Layer 2 of a small transformer language model trained on English Wikipedia (10 layers, counted from 0, width 64).
Take only the direct path to the model's output, skipping the later layers: a vector added to the residual stream pushes a token's score in proportion to its dot product with that token's output vector.

Output vectors of the tokens that the questions are about. A number n stands for (n - 128) times 0.069.
"metric": 122, 140, 123, 117, 131, 102, 121, 131, 145, 110, 122, 123, 131, 112, 135, 119, 133, 126, 119, 117, 142, 132, 133, 123, 134, 128, 129, 119, 106, 135, 132, 142, 131, 141, 132, 137, 127, 140, 140, 134, 143, 132, 113, 121, 125, 135, 151, 127, 130, 140, 124, 110, 136, 141, 124, 122, 118, 117, 119, 118, 142, 114, 139, 135
" woman": 134, 133, 120, 129, 138, 123, 135, 140, 122, 123, 134, 106, 140, 131, 126, 125, 130, 130, 117, 136, 128, 147, 113, 125, 139, 118, 129, 142, 115, 135, 125, 121, 122, 137, 118, 128, 121, 124, 136, 125, 116, 133, 130, 121, 118, 132, 138, 129, 128, 145, 124, 109, 127, 128, 126, 113, 136, 130, 117, 134, 140, 128, 130, 142
" November": 132, 133, 119, 124, 137, 123, 120, 118, 122, 133, 119, 119, 126, 133, 137, 127, 111, 131, 121, 130, 127, 131, 121, 133, 134, 135, 130, 133, 128, 143, 118, 129, 125, 122, 137, 127, 142, 132, 127, 128, 130, 142, 129, 120, 122, 129, 112, 119, 129, 133, 124, 129, 123, 127, 126, 146, 125, 126, 131, 125, 138, 116, 143, 130
"H": 97, 124, 114, 56, 175, 48, 151, 170, 139, 108, 141, 82, 116, 105, 154, 99, 129, 109, 70, 178, 139, 151, 141, 101, 175, 112, 112, 138, 76, 250, 107, 162, 89, 183, 95, 169, 142, 169, 164, 137, 143, 157, 116, 109, 89, 138, 151, 103, 136, 159, 150, 94, 98, 140, 103, 110, 146, 86, 133, 116, 151, 67, 158, 161
"==": 141, 127, 121, 129, 113, 111, 131, 143, 109, 134, 121, 137, 126, 140, 137, 126, 112, 145, 123, 127, 141, 127, 136, 118, 129, 116, 137, 128, 135, 134, 133, 134, 134, 118, 111, 115, 122, 149, 132, 140, 124, 119, 133, 128, 118, 145, 124, 110, 129, 122, 138, 112, 119, 131, 124, 135, 140, 128, 130, 132, 129, 127, 120, 129
" Subord": 120, 134, 123, 109, 134, 98, 132, 142, 139, 126, 132, 122, 131, 136, 113, 139, 135, 113, 121, 132, 121, 139, 132, 125, 135, 136, 131, 133, 128, 156, 121, 128, 121, 135, 139, 142, 121, 144, 133, 127, 134, 126, 121, 128, 121, 120, 136, 117, 131, 120, 133, 125, 124, 119, 113, 114, 135, 128, 133, 114, 146, 115, 134, 127
"iv": 113, 143, 124, 117, 112, 131, 131, 143, 124, 122, 140, 122, 114, 127, 119, 118, 130, 133, 124, 134, 147, 138, 125, 126, 131, 124, 125, 130, 123, 125, 131, 135, 124, 145, 117, 140, 135, 137, 130, 129, 132, 146, 126, 127, 129, 126, 131, 114, 130, 137, 130, 128, 113, 124, 125, 116, 125, 116, 138, 135, 140, 129, 121, 116
"iz": 122, 126, 114, 111, 112, 130, 121, 143, 115, 126, 126, 122, 118, 126, 118, 133, 129, 133, 126, 132, 125, 126, 135, 128, 144, 131, 119, 128, 122, 123, 123, 149, 127, 145, 116, 137, 123, 137, 131, 137, 123, 132, 123, 137, 129, 120, 133, 131, 129, 133, 141, 121, 130, 134, 122, 128, 145, 126, 134, 125, 125, 118, 139, 126
" Vetheuil": 96, 124, 114, 56, 175, 48, 151, 170, 139, 107, 141, 82, 116, 106, 153, 99, 129, 109, 70, 177, 139, 151, 141, 100, 175, 113, 112, 139, 76, 249, 106, 162, 89, 182, 95, 169, 142, 169, 164, 137, 143, 157, 116, 109, 89, 138, 151, 103, 136, 159, 150, 95, 97, 141, 103, 110, 146, 86, 133, 116, 151, 69, 158, 161
"sion": 128, 127, 122, 107, 129, 118, 139, 139, 119, 119, 138, 125, 108, 121, 143, 131, 134, 129, 130, 130, 148, 130, 136, 129, 131, 138, 118, 128, 105, 138, 124, 130, 124, 139, 125, 124, 133, 138, 137, 128, 112, 129, 117, 124, 128, 133, 141, 125, 129, 118, 126, 129, 133, 146, 142, 121, 121, 114, 125, 137, 130, 110, 118, 143
"ease": 117, 113, 130, 114, 131, 116, 136, 132, 147, 126, 128, 114, 127, 131, 119, 124, 126, 138, 113, 154, 139, 146, 133, 133, 125, 133, 123, 142, 121, 132, 126, 146, 120, 140, 138, 124, 124, 144, 141, 138, 121, 129, 137, 118, 114, 138, 128, 113, 131, 127, 122, 130, 123, 120, 104, 124, 130, 119, 139, 129, 117, 109, 134, 132
"c": 120, 136, 135, 120, 122, 122, 122, 133, 126, 122, 133, 137, 117, 121, 115, 122, 138, 134, 129, 119, 143, 121, 118, 127, 137, 129, 132, 129, 127, 118, 138, 123, 141, 125, 136, 129, 130, 126, 125, 130, 125, 122, 125, 132, 128, 128, 129, 117, 128, 120, 128, 135, 130, 127, 134, 131, 125, 132, 131, 131, 128, 136, 125, 138
" Clade": 121, 123, 130, 109, 138, 105, 140, 144, 139, 130, 128, 109, 129, 121, 117, 141, 118, 110, 125, 135, 124, 142, 138, 121, 131, 132, 129, 131, 130, 168, 122, 128, 110, 130, 124, 130, 128, 140, 131, 121, 126, 133, 126, 124, 121, 126, 133, 134, 130, 135, 146, 123, 136, 118, 125, 118, 119, 131, 114, 132, 140, 122, 132, 123
" Kbd": 88, 131, 112, 90, 157, 63, 146, 153, 132, 114, 139, 108, 128, 102, 144, 100, 132, 111, 99, 156, 151, 144, 138, 112, 157, 121, 119, 142, 88, 206, 106, 167, 103, 172, 96, 155, 142, 162, 172, 139, 128, 150, 121, 114, 75, 141, 149, 116, 135, 153, 142, 110, 102, 131, 116, 107, 144, 83, 132, 118, 146, 82, 148, 151
"ograph": 130, 129, 105, 120, 127, 109, 131, 141, 133, 127, 135, 123, 122, 108, 134, 141, 140, 117, 126, 130, 132, 128, 131, 125, 133, 124, 115, 121, 122, 133, 118, 138, 128, 139, 127, 120, 119, 145, 139, 136, 109, 137, 127, 140, 110, 140, 124, 137, 130, 142, 145, 108, 123, 134, 123, 133, 140, 118, 130, 120, 131, 123, 134, 130
"ça": 120, 131, 124, 109, 137, 110, 127, 138, 133, 119, 129, 117, 110, 126, 128, 121, 134, 130, 139, 143, 133, 131, 146, 125, 133, 116, 111, 124, 120, 133, 110, 131, 131, 117, 130, 132, 138, 136, 142, 119, 125, 136, 121, 130, 124, 127, 128, 118, 129, 131, 135, 117, 120, 137, 130, 138, 143, 137, 130, 128, 128, 112, 140, 145
"ating": 111, 135, 118, 116, 132, 116, 134, 147, 116, 130, 122, 137, 128, 118, 117, 125, 123, 120, 132, 149, 148, 134, 121, 122, 127, 132, 121, 124, 115, 133, 133, 139, 116, 130, 129, 124, 122, 127, 151, 126, 125, 135, 132, 135, 108, 125, 140, 140, 129, 142, 126, 127, 133, 133, 121, 142, 129, 114, 131, 135, 113, 117, 125, 132

Each question shows what one neuron of this layer's MLP adds at an activation of 1. A number n stands for (n - 128) times 0.0031.

n121: 149, 156, 106, 141, 183, 117, 120, 81, 100, 132, 117, 94, 154, 123, 142, 110, 151, 164, 129, 87, 162, 149, 115, 123, 126, 91, 146, 154, 125, 160, 99, 65, 172, 81, 158, 76, 111, 86, 110, 110, 131, 204, 94, 118, 101, 158, 84, 135, 137, 150, 116, 145, 134, 117, 105, 125, 127, 152, 147, 137, 147, 128, 183, 116
Which three tokens does it push up most, strongest first? " November", " woman", "ça"

n233: 95, 131, 108, 122, 66, 131, 179, 138, 101, 140, 119, 180, 137, 126, 102, 129, 119, 93, 165, 154, 140, 162, 108, 160, 136, 148, 144, 82, 180, 79, 140, 141, 114, 174, 144, 119, 80, 110, 114, 129, 173, 134, 134, 134, 72, 143, 138, 173, 107, 134, 117, 125, 99, 117, 114, 130, 70, 111, 146, 128, 94, 164, 149, 147
Which of these tokens does it push up most? "ating"

n29: 143, 98, 124, 118, 91, 146, 139, 113, 124, 122, 153, 124, 161, 137, 142, 80, 118, 140, 162, 86, 118, 148, 137, 120, 122, 91, 80, 149, 125, 152, 144, 162, 112, 82, 124, 137, 127, 144, 165, 134, 121, 136, 111, 171, 96, 138, 96, 110, 114, 72, 174, 107, 78, 126, 129, 142, 140, 143, 144, 161, 131, 157, 146, 105
Which of these tokens does it push down most? "metric"

n232: 121, 124, 107, 172, 115, 164, 100, 126, 90, 114, 69, 145, 154, 130, 95, 131, 175, 130, 142, 134, 97, 81, 113, 104, 136, 162, 141, 160, 115, 78, 116, 152, 116, 161, 124, 120, 118, 147, 128, 130, 97, 130, 129, 91, 144, 111, 129, 147, 182, 119, 115, 80, 125, 148, 121, 124, 117, 137, 178, 147, 106, 140, 109, 179
Which of these tokens does it push up most? "iz"

n103: 110, 154, 111, 170, 119, 76, 123, 121, 146, 110, 129, 125, 124, 110, 129, 138, 148, 141, 173, 121, 142, 162, 168, 126, 131, 149, 125, 80, 131, 107, 126, 193, 111, 160, 64, 146, 168, 122, 121, 94, 103, 133, 146, 109, 121, 137, 148, 71, 123, 124, 109, 143, 133, 176, 119, 95, 109, 88, 130, 110, 131, 175, 172, 99
Which of these tokens does it push up most? " Kbd"

n54: 99, 136, 148, 148, 147, 127, 66, 184, 127, 99, 77, 165, 130, 125, 138, 151, 93, 100, 64, 131, 94, 145, 143, 128, 181, 154, 147, 99, 82, 144, 93, 59, 131, 143, 131, 130, 145, 80, 109, 133, 78, 76, 124, 127, 136, 115, 186, 119, 145, 122, 152, 107, 152, 193, 116, 88, 154, 170, 151, 136, 140, 116, 120, 192
Which of these tokens does it push down most? "iv"

n56: 102, 110, 140, 134, 129, 158, 84, 122, 180, 166, 122, 159, 137, 69, 153, 111, 137, 141, 138, 125, 126, 157, 150, 105, 170, 115, 86, 114, 95, 101, 131, 139, 172, 125, 58, 157, 170, 79, 126, 163, 121, 88, 131, 129, 155, 118, 118, 146, 153, 144, 131, 124, 94, 112, 127, 144, 99, 111, 149, 147, 98, 150, 100, 135
Which of these tokens does it push down most? " Subord"

n80: 97, 135, 62, 165, 112, 128, 191, 129, 90, 99, 122, 156, 152, 169, 181, 122, 96, 178, 134, 127, 126, 96, 100, 154, 121, 151, 137, 93, 175, 160, 131, 89, 134, 153, 164, 80, 136, 94, 108, 110, 156, 194, 105, 89, 121, 171, 74, 174, 123, 105, 126, 141, 107, 119, 150, 175, 152, 104, 135, 140, 71, 70, 139, 91
Which of these tokens does it push up most? " November"

n124: 150, 78, 134, 141, 94, 115, 145, 128, 97, 133, 101, 155, 158, 140, 141, 105, 115, 116, 159, 153, 111, 142, 126, 172, 134, 98, 159, 136, 117, 119, 101, 150, 149, 133, 121, 111, 105, 125, 97, 102, 105, 132, 138, 73, 141, 136, 130, 142, 119, 63, 142, 109, 163, 141, 130, 130, 124, 93, 145, 168, 161, 144, 181, 111
Which of these tokens does it push up most? "=="

n130: 76, 140, 107, 93, 105, 111, 133, 135, 160, 117, 139, 95, 166, 108, 140, 132, 182, 133, 133, 127, 151, 153, 132, 153, 178, 95, 124, 127, 166, 70, 127, 90, 97, 141, 112, 114, 91, 129, 99, 105, 93, 138, 129, 166, 136, 123, 120, 98, 98, 175, 126, 116, 100, 162, 149, 131, 108, 142, 167, 101, 123, 157, 147, 133
Which two tokens does it push up most, strongest first? "ograph", "iv"

n231: 124, 139, 114, 118, 100, 98, 133, 132, 146, 57, 166, 110, 105, 125, 92, 99, 108, 123, 133, 129, 101, 136, 127, 176, 110, 126, 138, 136, 94, 68, 144, 153, 135, 63, 152, 186, 124, 122, 129, 162, 131, 152, 147, 127, 162, 135, 138, 157, 175, 145, 111, 102, 170, 84, 158, 91, 105, 116, 172, 105, 119, 149, 124, 162
Which of these tokens does it push up most? "metric"

n31: 119, 197, 129, 131, 114, 109, 138, 134, 159, 130, 189, 152, 128, 144, 109, 123, 102, 136, 137, 110, 98, 201, 113, 121, 119, 140, 154, 120, 110, 116, 183, 91, 149, 171, 94, 145, 148, 118, 117, 97, 92, 125, 145, 103, 149, 76, 98, 125, 158, 101, 106, 129, 99, 127, 128, 85, 105, 136, 160, 109, 132, 180, 116, 130
Which of these tokens does it push up most? "iv"

n156: 177, 139, 126, 70, 136, 72, 107, 159, 131, 74, 135, 117, 73, 171, 107, 164, 147, 66, 142, 114, 75, 146, 71, 159, 130, 156, 143, 109, 130, 106, 59, 123, 157, 55, 164, 143, 165, 165, 136, 146, 140, 111, 96, 122, 140, 114, 159, 107, 194, 113, 77, 176, 144, 102, 147, 121, 193, 175, 128, 115, 176, 134, 124, 121
Which of these tokens does it push up most? " Subord"

n208: 136, 97, 90, 138, 110, 128, 100, 160, 133, 131, 76, 167, 155, 83, 129, 138, 119, 132, 105, 113, 147, 62, 101, 140, 149, 94, 116, 110, 103, 139, 117, 79, 106, 177, 170, 132, 131, 88, 115, 73, 136, 143, 169, 109, 137, 129, 130, 185, 196, 159, 120, 114, 186, 165, 137, 74, 128, 119, 90, 153, 183, 176, 77, 142
Which of these tokens does it push down most? "ease"

n94: 105, 111, 211, 158, 147, 117, 150, 117, 159, 116, 93, 120, 136, 98, 158, 130, 129, 192, 156, 142, 110, 152, 69, 93, 127, 121, 112, 202, 135, 131, 106, 129, 108, 82, 96, 134, 151, 109, 139, 144, 129, 106, 138, 136, 134, 90, 134, 137, 91, 108, 130, 81, 140, 153, 142, 126, 117, 155, 122, 114, 120, 165, 86, 135
Which of these tokens does it push up most? " woman"

n57: 150, 88, 128, 67, 131, 133, 151, 108, 108, 91, 167, 105, 155, 133, 151, 97, 98, 88, 125, 108, 143, 102, 131, 145, 146, 121, 123, 142, 146, 91, 123, 116, 121, 194, 169, 90, 149, 78, 137, 124, 142, 124, 143, 158, 148, 108, 99, 159, 146, 139, 114, 86, 91, 124, 115, 169, 178, 140, 133, 110, 143, 179, 132, 123
Which of these tokens does it push down most? " Kbd"

n59: 109, 102, 105, 143, 109, 127, 87, 138, 128, 120, 154, 116, 110, 89, 111, 110, 118, 126, 123, 137, 125, 134, 109, 137, 154, 146, 162, 123, 181, 111, 163, 140, 155, 145, 119, 143, 138, 109, 142, 153, 112, 92, 112, 86, 167, 94, 120, 127, 113, 101, 166, 113, 136, 148, 143, 164, 170, 87, 146, 111, 124, 103, 129, 145
Which of these tokens does it push down most? " Clade"

n181: 117, 121, 149, 152, 109, 144, 82, 179, 117, 117, 120, 134, 134, 138, 126, 170, 130, 85, 143, 114, 131, 122, 109, 174, 169, 149, 115, 83, 67, 103, 94, 152, 87, 107, 149, 134, 103, 179, 135, 119, 166, 100, 116, 141, 113, 164, 144, 151, 117, 135, 132, 124, 79, 139, 166, 184, 118, 100, 87, 151, 117, 114, 111, 195
Which of these tokens does it push up most? "ating"